Layer 2 of a small transformer language model trained on English Wikipedia (11 layers, counted from 0, width 128).
A neuron's activation on a vector x is SiLU(gate . x) times (in . x), where the dot is the dot product.
The model reads these tokens: "ent" " to" "mb" " one" " " "n" "ight" "," " de" "s" "ec" "r" "ated" " the"

The vector x that enters this layer's MLP at each token. A number n stands for (n - 500) times 0.02.
0 "ent": 519,501,502,518,486,486,535,508,505,452,497,453,451,504,504,470,455,513,516,547,468,540,546,464,558,469,554,434,474,495,415,513,516,483,489,598,520,496,473,535,499,479,533,492,573,552,520,485,469,527,540,503,489,528,514,580,528,493,429,462,513,528,455,473,461,504,430,480,480,455,449,517,510,523,474,556,475,481,494,457,473,529,503,503,456,488,511,526,478,502,508,511,518,503,458,527,457,423,544,548,91,553,541,538,519,495,554,476,499,577,494,485,504,496,493,496,515,491,507,533,478,460,539,560,465,454,485,486
1 " to": 482,463,482,509,446,456,517,504,489,520,502,508,495,523,513,532,515,487,558,459,485,528,469,454,589,456,481,538,468,466,524,442,469,518,539,541,508,518,435,518,523,497,519,469,499,501,474,506,486,587,535,428,510,503,515,534,522,488,540,489,521,426,485,501,490,481,478,461,489,509,487,487,511,530,431,498,524,512,492,336,509,508,463,514,516,493,506,474,484,497,531,507,463,552,499,412,471,422,511,472,121,488,501,499,528,504,515,457,559,620,478,466,503,516,528,415,553,478,492,522,509,474,500,449,525,445,483,472
2 "mb": 496,488,506,510,427,538,502,532,485,568,497,458,479,452,487,464,464,516,532,464,527,489,528,497,564,463,551,436,522,488,485,477,557,399,428,502,519,549,497,494,496,500,441,457,487,502,548,497,513,556,512,448,442,537,541,558,527,492,437,475,508,545,480,534,483,542,437,563,461,567,556,502,467,556,448,499,440,472,503,466,466,523,450,522,417,466,497,544,484,535,493,542,437,535,478,578,473,488,556,469,172,620,410,487,486,447,469,462,511,585,501,486,500,485,535,518,503,496,488,568,574,545,486,489,489,445,473,517
3 " one": 475,459,450,461,440,538,533,452,495,510,494,481,495,455,486,465,491,515,503,516,497,503,482,488,508,478,429,510,531,484,544,455,445,478,490,567,539,487,468,502,506,506,451,510,495,472,501,509,553,481,514,526,547,571,479,518,454,492,473,466,429,479,527,467,541,541,495,513,480,437,502,500,482,476,454,534,493,497,564,453,488,509,488,485,496,510,486,475,473,413,477,542,469,502,536,442,551,514,548,486,75,518,511,578,490,504,495,439,457,547,514,486,447,486,544,463,557,534,479,523,528,502,535,522,498,495,493,510
4 " ": 510,490,497,486,508,503,485,514,490,491,477,495,500,499,500,493,537,499,492,503,487,514,473,469,513,498,496,469,505,484,507,485,524,514,512,518,490,507,332,519,497,508,512,508,488,497,498,488,509,488,498,505,516,487,490,494,537,499,465,467,487,508,517,498,510,503,498,489,493,504,510,506,489,497,477,492,507,497,524,470,499,506,476,479,500,482,499,480,865,506,508,506,495,479,501,496,509,506,502,503,134,481,467,524,484,504,500,481,515,518,489,496,521,507,510,497,496,505,496,501,474,501,492,499,511,495,520,501
5 "n": 517,478,515,497,530,509,510,536,506,550,478,463,460,482,452,545,451,549,450,489,509,468,465,491,494,556,473,453,469,466,550,471,496,521,475,507,489,505,338,475,571,546,520,487,577,525,495,468,508,506,440,497,533,495,497,515,516,494,472,441,551,493,530,474,541,508,522,498,438,458,498,509,524,498,442,520,483,523,551,516,525,512,506,535,565,511,500,569,503,526,541,496,495,438,457,522,484,460,549,564,121,429,504,508,508,535,517,535,561,443,431,507,535,520,523,534,457,496,497,517,592,484,505,530,534,534,541,521
6 "ight": 586,464,536,509,511,541,510,516,543,547,515,471,503,521,538,436,472,533,517,494,479,463,505,467,507,492,510,480,419,474,491,520,483,505,486,473,490,478,422,487,535,514,511,507,461,499,443,540,410,491,601,568,501,551,442,460,480,525,467,418,495,524,461,498,529,512,540,501,511,524,508,465,489,453,439,580,422,442,455,409,559,414,474,518,493,513,496,598,472,472,598,541,505,503,485,538,510,552,467,492,197,456,518,587,529,515,469,475,477,535,423,460,482,483,518,528,535,506,426,540,581,594,577,521,487,549,513,494
7 ",": 470,520,481,540,520,495,500,470,497,508,523,459,485,495,494,492,556,461,454,517,516,518,494,445,501,506,459,513,486,498,485,471,493,519,501,537,490,500,473,488,505,503,486,486,465,477,505,464,519,634,478,481,463,468,492,540,532,461,490,590,480,523,512,462,491,485,492,498,536,525,522,498,519,519,464,509,499,463,545,403,501,528,493,508,508,482,484,464,477,528,522,517,457,496,492,517,487,468,525,510,76,491,464,518,473,539,497,502,523,683,468,473,549,477,502,526,487,502,505,510,513,469,518,490,522,531,490,554
8 " de": 483,496,487,470,489,503,550,519,533,459,466,472,577,504,517,525,484,507,478,505,523,465,503,457,505,472,547,524,488,495,506,492,479,476,482,488,543,453,323,529,507,473,514,565,502,526,505,481,464,530,482,499,497,509,519,472,469,502,519,484,526,455,499,492,560,487,478,487,507,477,532,526,468,484,485,454,549,525,495,334,489,472,560,484,529,470,490,480,507,519,484,539,465,535,511,534,501,458,530,436,104,506,516,497,513,488,533,479,483,558,487,490,497,521,490,462,506,497,572,446,465,448,464,489,497,540,526,546
9 "s": 504,504,525,505,524,470,509,482,538,474,425,500,509,521,524,527,502,510,520,501,552,439,498,468,474,607,457,510,502,519,569,514,473,423,504,516,579,517,423,495,529,499,504,459,479,318,533,484,516,480,536,480,500,556,539,511,508,483,536,523,491,433,485,481,484,417,500,414,416,547,530,500,476,477,502,525,562,498,490,455,509,447,513,448,410,482,509,504,533,537,561,492,533,437,554,506,417,503,543,487,175,489,486,566,541,492,462,479,524,523,463,542,452,453,537,499,497,507,490,543,550,457,537,490,432,480,519,547
10 "ec": 564,491,527,484,444,472,472,503,545,521,357,486,507,479,446,459,452,556,515,496,522,441,504,464,460,537,477,442,483,433,481,528,517,457,537,431,501,561,548,521,507,486,474,473,562,482,505,526,539,549,573,496,484,519,518,545,466,552,453,523,511,499,443,470,441,475,415,453,498,520,526,544,480,503,518,509,490,516,542,436,470,480,465,454,477,440,530,481,513,531,463,542,478,505,516,569,452,523,495,497,181,480,563,478,475,486,480,521,515,414,551,593,419,429,499,424,495,469,490,487,518,457,376,490,503,447,472,527
11 "r": 458,479,543,541,547,479,547,498,501,497,442,460,515,496,501,532,513,470,519,507,546,507,470,538,494,533,517,456,439,464,498,417,487,435,474,526,499,513,500,502,542,467,538,468,516,449,470,519,457,486,472,546,497,536,494,583,442,517,470,494,481,460,493,430,548,538,394,517,401,537,411,422,413,516,539,446,504,538,487,519,538,528,452,573,454,448,499,556,529,434,483,513,497,576,477,598,476,516,501,541,214,425,528,462,463,428,468,567,501,444,466,613,440,514,521,480,536,425,537,536,549,457,471,510,482,441,546,462
12 "ated": 573,512,521,459,518,490,519,488,518,481,542,483,513,477,537,476,483,508,487,496,546,492,559,467,498,503,484,501,478,466,461,513,519,531,489,514,534,486,455,525,550,516,501,524,501,536,536,525,511,530,531,487,519,583,458,490,402,505,483,554,539,527,531,543,517,576,436,493,491,498,445,504,501,522,478,516,465,481,477,398,480,451,495,523,434,518,538,537,513,447,466,556,543,481,486,506,363,523,534,552,109,552,502,482,520,461,489,505,516,576,535,528,508,494,545,491,519,516,486,522,446,446,525,506,548,516,487,438
13 " the": 523,466,482,511,488,471,501,522,485,490,488,524,543,495,475,473,441,519,503,508,506,500,451,467,503,512,470,498,516,501,498,490,508,494,507,488,509,461,477,515,476,499,525,493,496,481,501,507,539,527,517,479,456,491,518,508,497,506,457,530,484,504,501,496,543,514,535,508,519,459,519,503,497,466,505,477,504,499,487,497,496,490,478,481,497,514,500,493,504,477,500,504,514,470,492,456,521,488,504,496,17,460,519,572,521,501,522,563,491,634,510,550,473,536,537,482,542,487,449,527,480,513,468,490,509,508,512,510

Each question shows the input weights of one neuron of the MLP. A number n stands for (n - 500) times 0.0011.

n279 gate: 531,393,364,456,546,485,559,518,674,429,554,662,597,663,653,478,682,353,474,494,491,589,556,542,472,429,622,764,663,500,500,525,338,489,427,485,494,582,605,599,529,653,485,462,509,586,570,456,441,596,426,584,599,610,506,483,483,460,551,565,621,717,378,526,361,473,448,306,549,571,471,474,639,410,593,545,461,597,589,590,472,422,399,376,601,766,566,394,598,477,477,456,512,369,539,525,500,734,398,419,489,653,497,445,552,430,494,563,473,510,398,426,597,470,536,391,494,434,388,523,461,365,309,536,361,555,514,676
n279 in: 565,465,455,543,520,560,463,482,400,515,366,436,533,569,354,427,391,495,412,500,508,477,334,466,436,654,362,539,521,382,473,535,417,532,642,406,542,390,491,416,554,390,557,706,510,570,505,649,593,603,534,532,467,484,635,348,514,330,406,578,584,478,269,525,500,524,484,317,487,476,454,413,465,394,579,483,521,392,332,411,618,485,532,685,450,617,455,565,590,477,452,503,551,541,424,531,522,484,559,444,560,543,445,483,447,528,461,619,398,567,577,462,536,516,508,562,422,592,654,442,651,587,465,394,555,430,390,539
Its three highest activations, in order, are on tokens 0 "ent", 3 " one", 2 "mb"

n83 gate: 641,523,645,372,363,426,533,472,437,524,420,436,462,476,601,363,579,506,341,548,647,448,431,395,560,458,590,468,574,494,339,576,396,422,512,419,579,606,560,533,537,558,398,491,376,665,441,472,402,489,494,413,633,523,557,503,562,510,666,420,520,604,449,352,500,410,542,553,624,485,292,690,334,580,319,692,551,503,393,422,559,518,497,613,528,637,600,655,548,591,515,497,637,424,397,547,558,333,553,512,599,762,380,388,463,541,622,471,475,577,562,540,453,750,411,447,408,295,689,354,584,531,650,474,550,442,678,274
n83 in: 377,402,476,617,500,585,508,440,382,506,553,544,392,558,609,541,403,536,595,497,278,379,516,637,511,367,484,399,450,595,684,497,451,407,481,486,544,554,480,390,608,553,401,388,424,484,455,474,468,682,598,473,490,532,552,453,503,414,478,409,403,358,596,636,479,538,580,262,528,548,667,509,657,539,713,500,509,451,757,564,314,463,458,435,434,468,432,569,507,366,647,622,483,531,415,454,494,533,452,339,433,400,492,427,523,506,435,511,532,459,522,360,509,546,607,588,693,639,495,395,612,638,404,678,525,576,598,599
On which token does it fire most? 2 "mb"

n160 gate: 485,386,248,542,469,496,700,613,418,432,392,691,581,571,544,453,534,333,593,358,478,580,665,544,378,561,500,593,300,493,500,567,460,436,419,514,685,673,593,711,465,597,359,582,430,770,451,479,425,539,557,395,613,407,421,348,543,452,575,456,418,634,575,514,427,753,737,530,392,679,476,374,561,414,569,344,354,631,354,535,377,608,485,244,494,439,333,454,475,547,277,444,834,355,529,463,466,371,577,472,578,549,573,517,549,472,517,582,676,305,583,569,493,618,407,658,431,620,649,507,490,426,395,485,375,424,410,758
n160 in: 426,391,440,551,500,665,595,472,455,560,352,429,362,533,575,637,357,636,359,407,696,433,433,517,459,527,510,514,485,727,401,658,500,549,338,475,495,704,506,530,449,387,583,383,472,447,668,608,611,587,620,440,475,443,589,361,556,374,552,443,422,470,569,486,544,483,523,373,637,412,357,410,604,521,672,538,534,594,489,509,548,455,553,570,415,517,343,566,638,638,707,531,382,490,445,625,461,533,590,598,481,620,556,455,525,511,462,418,589,483,622,600,494,517,437,387,561,373,332,374,454,398,441,480,488,475,627,523
On which token does it fire most, and how strongly? 3 " one", at about 0.19

n147 gate: 382,437,375,527,562,483,468,404,369,567,582,659,700,735,555,641,390,500,594,477,643,618,442,396,447,609,614,472,590,470,572,297,408,516,427,571,521,451,498,622,492,587,442,464,478,516,622,437,599,519,289,532,498,498,572,437,557,520,524,565,532,553,520,524,404,427,642,591,706,410,538,467,476,683,510,540,689,553,580,527,549,576,489,423,435,626,542,384,307,493,597,505,601,520,339,487,524,552,418,467,509,439,402,482,573,511,440,510,547,467,567,497,623,447,542,577,578,540,558,592,555,384,304,474,364,648,513,483
n147 in: 464,512,415,434,338,491,475,483,570,731,617,536,315,483,402,457,372,508,595,636,485,424,380,389,445,636,588,506,550,339,388,397,541,615,612,717,667,477,475,486,452,447,452,353,401,478,667,382,514,628,404,506,510,477,555,594,376,366,448,598,558,578,483,339,273,327,459,644,503,629,528,614,489,424,572,508,616,711,543,493,454,382,425,506,475,550,677,575,456,434,537,463,617,523,509,468,433,518,523,330,512,467,519,478,435,460,663,479,529,468,443,494,552,387,465,503,466,542,368,514,429,489,500,423,324,686,497,363
On which token does it fire most? 7 ","

n30 gate: 572,329,318,348,387,611,458,436,352,364,729,365,559,677,390,534,427,319,547,496,426,512,290,436,596,593,570,747,545,604,414,496,634,650,282,675,516,340,517,531,496,733,483,601,532,447,369,452,709,304,618,619,351,484,553,377,560,392,407,708,424,640,516,559,689,816,715,287,551,515,770,568,542,517,317,619,459,581,407,632,662,618,300,231,422,748,323,456,644,606,524,183,361,443,533,410,430,458,400,496,614,360,583,447,697,480,382,433,533,534,489,289,584,354,358,575,653,453,554,294,359,616,467,554,491,673,508,500
n30 in: 500,337,418,500,272,567,582,414,400,450,497,494,529,473,543,622,592,519,712,547,366,486,478,419,672,635,450,641,529,397,558,404,617,470,524,557,472,597,586,371,543,646,548,483,573,519,500,546,629,507,387,429,512,434,503,314,476,370,478,514,591,647,433,477,670,415,415,412,562,396,520,364,547,711,566,440,419,672,250,460,497,564,518,450,422,631,693,624,555,432,621,523,435,485,550,433,486,569,446,480,506,349,578,554,590,420,438,423,459,505,554,372,466,437,540,580,450,692,576,348,432,460,425,482,393,609,684,607
On which token does it fire most, and how strongly? 0 "ent", at about 0.15

n84 gate: 506,460,442,575,360,249,592,536,421,422,500,477,503,425,707,554,589,319,512,549,442,576,583,390,577,642,550,573,568,434,503,346,648,262,500,657,387,446,466,549,381,485,560,482,500,334,574,518,539,441,340,360,585,395,446,443,432,426,494,595,446,587,470,435,558,604,429,363,500,548,639,595,667,462,570,423,527,446,340,409,489,418,655,522,505,567,607,524,538,471,600,394,512,425,408,517,523,484,414,512,565,462,752,531,465,742,665,542,670,670,438,570,590,518,597,436,640,634,429,571,361,536,559,633,461,477,599,485
n84 in: 581,533,439,517,300,497,599,331,473,575,488,533,474,640,394,565,595,679,533,494,558,536,505,464,391,467,476,413,576,563,478,566,505,478,364,562,733,332,453,508,389,681,473,517,286,594,441,591,359,431,442,547,512,582,468,448,677,547,632,532,343,306,526,472,435,415,574,391,562,425,483,438,517,388,503,426,500,368,526,446,460,489,544,568,535,590,500,425,493,485,413,421,469,398,615,476,378,512,449,528,488,436,575,689,494,648,619,457,459,367,473,611,503,615,584,508,252,653,634,449,533,440,423,323,279,380,467,584
Its three highest activations, in order, are on tokens 9 "s", 2 "mb", 11 "r"

n251 gate: 480,413,517,596,388,602,348,550,332,563,421,626,371,473,453,444,646,395,321,385,405,643,494,430,476,311,517,434,730,382,530,366,453,518,367,420,392,323,476,452,574,398,435,256,543,479,595,273,587,609,623,643,618,542,604,369,579,458,416,517,510,461,478,512,465,459,481,440,650,389,454,580,548,576,350,610,679,456,528,536,494,576,497,490,530,462,395,422,517,626,457,402,380,350,359,512,327,344,534,522,569,675,392,541,460,519,615,471,718,492,672,394,751,444,601,564,552,518,550,396,470,578,567,343,507,409,536,595
n251 in: 540,455,490,443,428,453,398,530,526,371,480,521,646,429,500,384,640,492,548,623,589,639,677,498,497,503,470,591,632,347,526,397,490,398,549,546,505,486,455,361,392,453,474,642,562,479,295,334,486,484,445,722,535,485,497,560,497,540,531,436,633,439,373,349,480,539,413,413,446,400,738,538,542,540,477,571,530,404,527,545,600,567,494,475,505,625,489,431,554,601,436,422,519,498,584,474,404,440,552,635,493,399,520,503,462,443,265,574,547,673,398,513,427,549,577,536,580,545,651,492,606,486,564,601,278,636,585,392
On which two tokens does it fire most, strongest first? 7 ",", 4 " "

n153 gate: 568,594,584,213,567,263,269,410,586,283,658,459,884,401,773,508,567,442,500,164,640,399,770,378,331,429,639,457,398,560,483,536,500,426,320,355,425,539,626,794,380,324,351,548,593,768,394,251,491,327,426,574,541,582,504,261,694,625,740,518,682,475,474,555,571,553,802,207,385,343,483,530,446,550,548,541,548,340,526,550,500,513,460,638,629,517,376,275,630,363,441,288,628,477,575,480,517,806,598,321,691,536,355,322,420,483,582,356,478,507,645,534,393,782,591,424,403,513,500,453,488,478,613,549,578,458,521,592
n153 in: 400,442,366,550,454,635,563,645,402,663,503,403,524,659,468,455,518,477,580,725,572,505,523,566,467,408,493,556,608,450,559,650,500,424,583,654,421,500,449,378,448,559,467,474,555,480,526,466,460,574,367,500,507,523,423,573,438,552,533,542,592,446,577,484,535,570,348,413,560,441,450,317,454,461,554,543,319,606,397,359,493,327,511,353,333,473,497,500,466,570,516,448,508,509,467,522,549,472,385,755,500,620,527,622,435,400,520,635,366,482,396,431,476,375,577,515,495,597,593,440,462,397,429,405,472,639,500,626
On which token does it fire most? 4 " "

n114 gate: 557,491,517,599,535,567,365,479,345,555,451,465,599,431,688,514,401,500,635,463,558,388,686,377,621,436,550,579,543,443,503,702,560,618,526,464,680,326,481,387,470,518,730,560,636,412,524,590,557,513,679,385,606,431,527,457,630,627,630,517,462,503,476,343,703,583,754,391,438,508,461,589,584,579,665,529,436,304,612,525,449,600,556,574,447,707,442,388,617,694,476,444,554,508,534,376,667,296,416,456,551,560,514,486,598,542,546,388,506,586,401,453,449,612,521,461,550,482,489,420,349,458,619,512,523,588,488,512
n114 in: 582,569,443,522,635,602,644,694,568,597,387,596,439,596,550,534,476,569,562,594,429,435,471,488,572,527,315,694,819,408,543,736,608,410,577,439,570,506,540,433,315,517,416,600,620,497,319,483,578,538,545,582,399,553,455,410,495,428,388,442,491,602,582,626,620,432,626,429,453,552,495,428,543,477,487,471,520,517,617,500,557,538,416,566,502,492,511,506,462,569,699,544,539,574,640,414,562,401,608,610,519,406,440,476,544,597,505,402,646,474,612,457,459,562,508,583,551,311,558,511,566,458,628,325,423,473,435,385
On which token does it fire most? 12 "ated"

n20 gate: 433,352,483,424,568,516,515,384,506,512,534,430,430,448,615,414,405,360,527,547,407,316,506,523,340,559,601,660,450,515,518,590,373,308,260,572,632,603,617,462,334,720,583,485,506,520,458,357,702,583,460,488,524,541,626,561,592,487,538,460,413,621,577,299,525,453,475,616,620,580,569,367,515,603,658,480,681,625,604,608,554,509,342,422,519,565,628,436,422,449,335,236,557,435,500,309,607,411,503,560,508,474,537,434,470,473,517,517,448,539,355,370,485,408,666,392,527,541,520,554,448,302,563,494,526,327,387,522
n20 in: 528,382,648,436,596,229,528,550,617,404,557,492,602,380,340,420,393,556,489,590,583,503,616,493,520,568,511,359,560,564,452,408,381,416,392,462,537,456,508,340,483,610,454,559,566,467,477,512,500,527,432,743,452,567,656,489,401,425,455,530,358,435,470,405,386,494,536,401,534,546,532,471,464,568,459,321,479,570,679,603,497,411,509,750,428,544,551,374,479,433,454,575,399,518,440,637,455,604,425,727,520,380,497,547,638,422,414,622,485,505,385,455,738,274,665,541,480,622,628,537,542,550,484,503,484,329,454,352
On which token does it fire most, and how strongly? 8 " de", at about 0.23

n92 gate: 448,418,460,320,355,449,408,485,602,444,527,461,379,623,663,420,520,455,540,479,366,671,481,351,414,342,748,503,503,433,429,479,530,572,406,694,548,605,558,551,535,396,552,532,431,648,396,372,421,530,438,492,543,444,577,394,481,591,413,456,589,426,653,422,488,708,629,485,500,568,457,512,379,577,541,291,488,477,482,462,363,720,533,473,536,663,491,479,454,472,425,399,477,505,554,355,611,564,399,650,515,568,549,390,563,413,390,503,497,512,566,429,573,532,744,448,429,571,439,373,409,351,413,644,472,369,346,488
n92 in: 495,447,519,574,604,424,520,648,530,515,602,470,571,581,406,519,473,539,443,602,570,565,519,530,493,710,422,521,534,646,520,621,485,551,481,619,473,582,427,539,388,466,326,479,457,577,487,607,318,378,459,524,595,461,603,422,474,452,564,528,387,468,461,508,718,456,329,511,480,593,318,421,542,433,469,498,601,544,518,534,594,548,609,460,594,588,613,472,553,408,603,505,457,420,476,526,540,313,586,515,511,514,493,502,349,571,640,510,277,621,431,550,329,420,379,578,520,540,590,414,461,569,571,540,626,525,555,518
On which two tokens does it fire most, strongest first? 10 "ec", 2 "mb"

n60 gate: 482,535,509,580,441,617,519,735,543,386,497,613,463,426,446,475,365,316,359,548,565,569,442,528,539,370,612,534,331,611,422,352,663,339,669,477,614,453,553,591,303,617,641,490,440,275,513,406,564,563,334,625,425,505,480,381,491,437,558,467,582,389,340,553,497,449,375,568,742,506,613,590,529,692,684,590,581,490,578,467,601,737,270,517,535,548,335,537,663,568,530,593,377,446,414,494,408,423,283,600,581,482,343,402,477,594,494,494,336,730,289,428,403,581,453,531,402,346,564,460,526,322,548,393,457,523,280,531
n60 in: 638,619,423,431,478,231,517,402,476,492,506,304,590,406,636,421,540,365,475,600,433,573,601,382,475,583,365,526,512,423,430,597,399,429,505,528,572,468,520,362,514,594,407,477,460,497,441,560,679,628,555,349,475,621,561,607,500,420,481,554,509,475,369,319,456,356,385,460,517,470,537,346,514,388,500,453,648,543,546,469,505,494,735,488,278,279,391,514,516,409,613,466,614,551,308,454,520,572,597,534,521,533,583,554,472,497,516,471,581,505,438,492,423,451,636,297,556,486,511,438,606,747,549,444,497,643,517,488
On which token does it fire most? 7 ","

n70 gate: 452,421,582,445,384,475,647,439,510,462,369,332,520,500,364,567,508,538,491,428,450,437,451,587,614,497,557,617,491,445,559,442,387,515,398,473,417,613,509,447,485,450,558,574,527,589,467,326,598,479,556,623,408,407,506,471,586,297,600,559,403,340,355,575,459,409,667,467,346,429,612,376,368,461,429,365,386,429,432,523,491,464,405,434,718,724,698,518,461,492,608,494,543,399,478,549,491,695,232,573,555,510,549,439,735,610,341,281,444,578,431,446,622,642,602,540,461,652,477,449,494,485,566,326,543,569,306,667
n70 in: 461,434,667,412,503,465,541,577,447,474,554,536,583,574,634,535,456,454,487,680,560,339,551,538,467,549,525,320,478,495,472,461,515,505,389,534,333,561,460,390,495,459,324,292,369,412,529,691,465,413,419,462,422,356,476,559,633,679,569,494,480,453,592,382,413,527,324,404,576,433,450,437,495,604,443,416,527,527,495,476,535,479,541,478,566,589,484,594,428,430,466,471,590,479,590,587,453,400,521,487,515,469,485,580,453,214,548,505,427,374,517,609,370,371,602,502,651,415,543,458,510,295,615,431,548,513,531,438
On which token does it fire most? 4 " "

n215 gate: 652,368,592,415,371,480,423,320,429,515,495,409,633,577,609,519,557,414,359,485,564,554,559,425,596,435,560,672,580,632,461,518,462,557,452,475,427,468,496,430,416,319,503,402,643,582,552,542,648,496,513,519,455,584,710,476,573,422,471,427,413,585,437,502,523,469,613,540,451,556,522,386,493,571,551,457,422,595,495,492,653,703,642,474,397,510,625,497,504,518,441,525,376,426,426,369,585,406,510,451,515,415,435,486,517,522,408,572,546,424,495,425,445,550,384,542,502,641,495,502,445,547,527,585,484,615,415,533
n215 in: 622,575,468,433,407,440,433,393,448,559,448,361,530,690,579,471,472,312,464,620,460,571,449,457,576,624,547,448,562,542,500,583,422,529,544,442,419,409,470,552,384,471,522,367,482,388,532,507,530,484,528,500,427,576,540,426,502,507,608,474,527,500,517,383,586,540,553,421,477,561,486,451,504,601,621,464,429,582,472,562,559,674,560,572,475,443,510,507,485,434,468,482,400,356,526,675,595,544,539,350,499,416,524,502,360,653,507,548,396,520,465,559,458,601,505,504,511,550,598,456,447,591,590,688,425,603,480,514
Its three highest activations, in order, are on tokens 12 "ated", 1 " to", 10 "ec"

n185 gate: 412,529,446,464,484,463,449,581,678,646,583,443,706,438,643,434,434,643,604,405,646,486,471,453,470,357,557,551,523,433,367,367,481,436,609,581,405,416,510,551,545,523,441,500,632,466,589,455,551,474,483,666,369,431,531,513,526,416,489,667,503,573,404,497,537,629,332,372,555,660,406,539,508,491,435,586,534,666,410,491,468,484,544,468,364,440,555,432,607,604,337,580,517,462,702,642,331,453,561,511,558,461,563,379,478,581,365,484,480,547,316,492,564,396,644,586,626,617,596,536,393,564,434,425,542,569,495,449
n185 in: 388,625,650,451,614,351,648,401,586,480,591,555,356,558,478,483,520,578,605,632,457,464,622,461,538,581,556,384,291,409,525,538,632,617,430,508,439,563,457,424,464,620,536,558,613,490,477,615,521,513,460,482,581,586,460,482,616,430,500,429,450,421,487,595,556,521,586,625,487,568,404,596,523,668,500,595,566,387,374,412,340,459,427,505,640,535,487,584,427,551,461,389,516,493,387,537,556,555,495,665,469,616,483,406,467,523,389,442,508,405,529,347,503,381,376,374,617,485,488,497,520,712,533,422,478,369,543,505
Its three highest activations, in order, are on tokens 12 "ated", 2 "mb", 13 " the"

n165 gate: 602,299,695,497,460,489,483,628,675,580,542,740,411,626,552,624,563,440,541,486,437,365,609,462,378,690,449,490,578,586,315,515,391,298,395,507,654,479,581,680,449,504,489,573,469,751,343,410,688,470,336,732,392,467,822,583,497,400,497,546,569,396,493,551,404,387,611,401,428,257,425,503,523,683,455,497,591,410,566,520,565,568,242,579,594,574,681,281,688,592,354,360,521,466,628,669,446,344,538,603,554,709,536,396,592,493,510,452,507,594,490,453,593,510,647,458,399,517,500,442,503,676,578,454,463,558,517,679
n165 in: 633,491,654,391,511,579,715,325,488,634,438,439,444,415,424,622,412,530,618,527,362,517,500,454,415,525,598,465,550,589,408,524,571,484,448,583,453,537,502,497,303,406,500,448,407,421,497,681,543,601,526,459,547,477,329,489,689,360,370,586,570,506,672,562,488,468,447,442,664,374,600,477,406,716,578,588,448,402,396,412,446,427,628,420,515,340,518,587,502,480,319,327,334,479,397,576,556,521,700,403,499,585,511,614,721,388,497,575,468,580,451,615,583,480,433,361,503,455,544,503,552,471,614,458,408,449,584,468
On which token does it fire most? 0 "ent"

n178 gate: 497,465,346,377,524,666,355,605,370,399,575,485,395,450,611,608,596,254,755,465,603,684,553,551,479,545,551,587,437,605,598,439,523,494,509,500,372,448,546,630,427,535,484,497,473,555,609,482,549,482,547,462,338,385,509,391,601,331,488,466,581,634,584,573,670,676,627,376,636,350,503,582,467,500,394,580,444,528,435,414,584,518,325,440,492,681,276,401,488,668,561,412,451,420,535,442,422,497,427,682,570,445,402,332,582,552,477,489,678,461,370,500,659,553,481,397,509,440,682,634,456,457,605,367,559,578,605,572
n178 in: 444,585,344,483,500,530,481,621,469,444,448,526,458,586,598,546,548,393,639,428,549,635,424,494,479,535,422,417,465,287,455,376,576,445,571,423,304,476,500,488,478,421,505,541,640,493,555,611,427,576,371,377,473,446,388,444,486,462,389,537,589,554,615,476,393,692,537,405,545,414,553,596,614,617,484,500,568,602,483,434,486,464,415,450,572,417,470,485,467,558,488,569,409,610,453,398,491,508,587,660,478,538,482,586,536,541,431,642,544,512,421,552,623,512,471,403,639,479,592,519,369,505,524,530,609,550,486,493
On which two tokens does it fire most, strongest first? 1 " to", 9 "s"

n101 gate: 491,637,356,427,606,692,483,359,357,426,704,528,649,601,553,406,449,528,526,482,497,471,480,380,562,528,519,503,476,479,580,568,489,508,355,416,480,515,490,494,386,371,623,612,416,600,613,620,709,397,583,455,454,549,360,292,575,448,492,465,599,591,473,457,618,569,400,338,732,486,642,488,542,528,437,593,458,411,577,607,412,399,646,539,578,551,563,379,624,619,275,468,395,314,295,478,437,417,591,544,518,609,472,619,419,471,542,533,536,361,561,368,535,669,476,448,497,611,374,387,531,424,460,621,519,532,511,515
n101 in: 528,447,520,586,518,514,464,556,551,521,585,637,532,541,434,543,507,596,442,431,538,642,416,412,302,562,488,470,602,548,443,619,449,536,623,561,396,562,590,632,444,434,410,454,616,503,296,597,492,422,598,554,558,431,592,546,359,419,423,507,489,396,579,550,563,360,511,586,418,525,471,383,725,500,500,441,508,576,608,431,472,671,458,181,424,432,483,581,530,431,532,595,620,608,613,424,615,371,479,431,504,608,387,505,513,578,429,347,369,493,387,581,390,489,514,450,510,487,521,529,375,572,602,342,514,547,558,386
On which token does it fire most, and how strongly? 2 "mb", at about 0.24

n162 gate: 446,607,593,385,364,528,448,206,526,450,686,424,419,483,572,681,632,503,521,466,389,527,538,398,468,643,494,537,431,521,547,570,471,497,465,461,471,582,608,547,359,385,583,503,431,534,356,515,527,554,537,439,621,531,469,480,509,296,590,603,750,420,552,318,466,435,528,523,643,344,581,524,637,711,562,616,586,597,372,575,377,607,648,522,561,482,466,451,415,495,527,395,446,354,734,426,547,418,621,437,525,661,537,663,643,361,428,252,503,433,494,521,585,451,488,483,447,698,601,434,448,533,448,556,467,604,559,604
n162 in: 447,414,456,503,516,456,492,441,528,446,508,474,456,595,647,568,533,451,573,387,595,403,698,645,380,376,478,675,593,377,443,497,376,633,459,426,430,505,454,559,527,418,489,535,484,387,587,521,403,550,578,477,625,622,527,451,528,367,400,548,627,484,511,476,415,639,486,366,608,453,532,381,428,449,609,444,689,532,505,491,324,403,453,566,502,459,563,599,425,618,534,437,481,381,489,400,513,444,317,492,510,486,675,659,545,561,634,368,408,516,492,576,372,567,470,577,417,406,367,487,447,511,498,541,517,325,364,446
Its three highest activations, in order, are on tokens 2 "mb", 5 "n", 4 " "

n86 gate: 325,364,527,510,468,737,456,670,552,522,543,557,605,566,506,364,503,280,331,524,397,583,407,612,509,668,554,490,759,579,484,775,600,522,559,682,687,516,481,491,520,430,582,585,448,491,468,664,474,553,550,469,421,534,609,563,482,524,610,486,500,618,381,448,561,604,662,427,729,350,516,610,648,531,549,462,513,576,391,476,518,609,575,493,641,700,460,451,422,457,526,393,474,412,628,494,487,270,490,516,561,479,411,657,516,601,550,262,427,583,712,589,640,612,437,585,679,663,578,649,609,232,391,601,574,529,516,580
n86 in: 392,491,557,591,623,386,701,332,447,480,590,418,511,362,464,553,459,534,788,579,563,529,444,552,486,494,574,598,648,500,423,577,601,486,480,558,429,503,542,545,626,473,522,538,561,283,509,335,488,583,452,604,533,427,330,469,600,689,452,569,500,640,578,454,536,636,591,603,439,732,523,439,389,597,453,427,408,553,393,563,664,303,616,652,357,554,473,393,347,490,454,613,620,489,630,530,606,531,576,611,480,463,555,539,538,385,503,635,652,360,600,552,465,325,497,492,523,552,390,381,520,621,367,530,528,517,509,527
On which two tokens does it fire most, strongest first? 4 " ", 1 " to"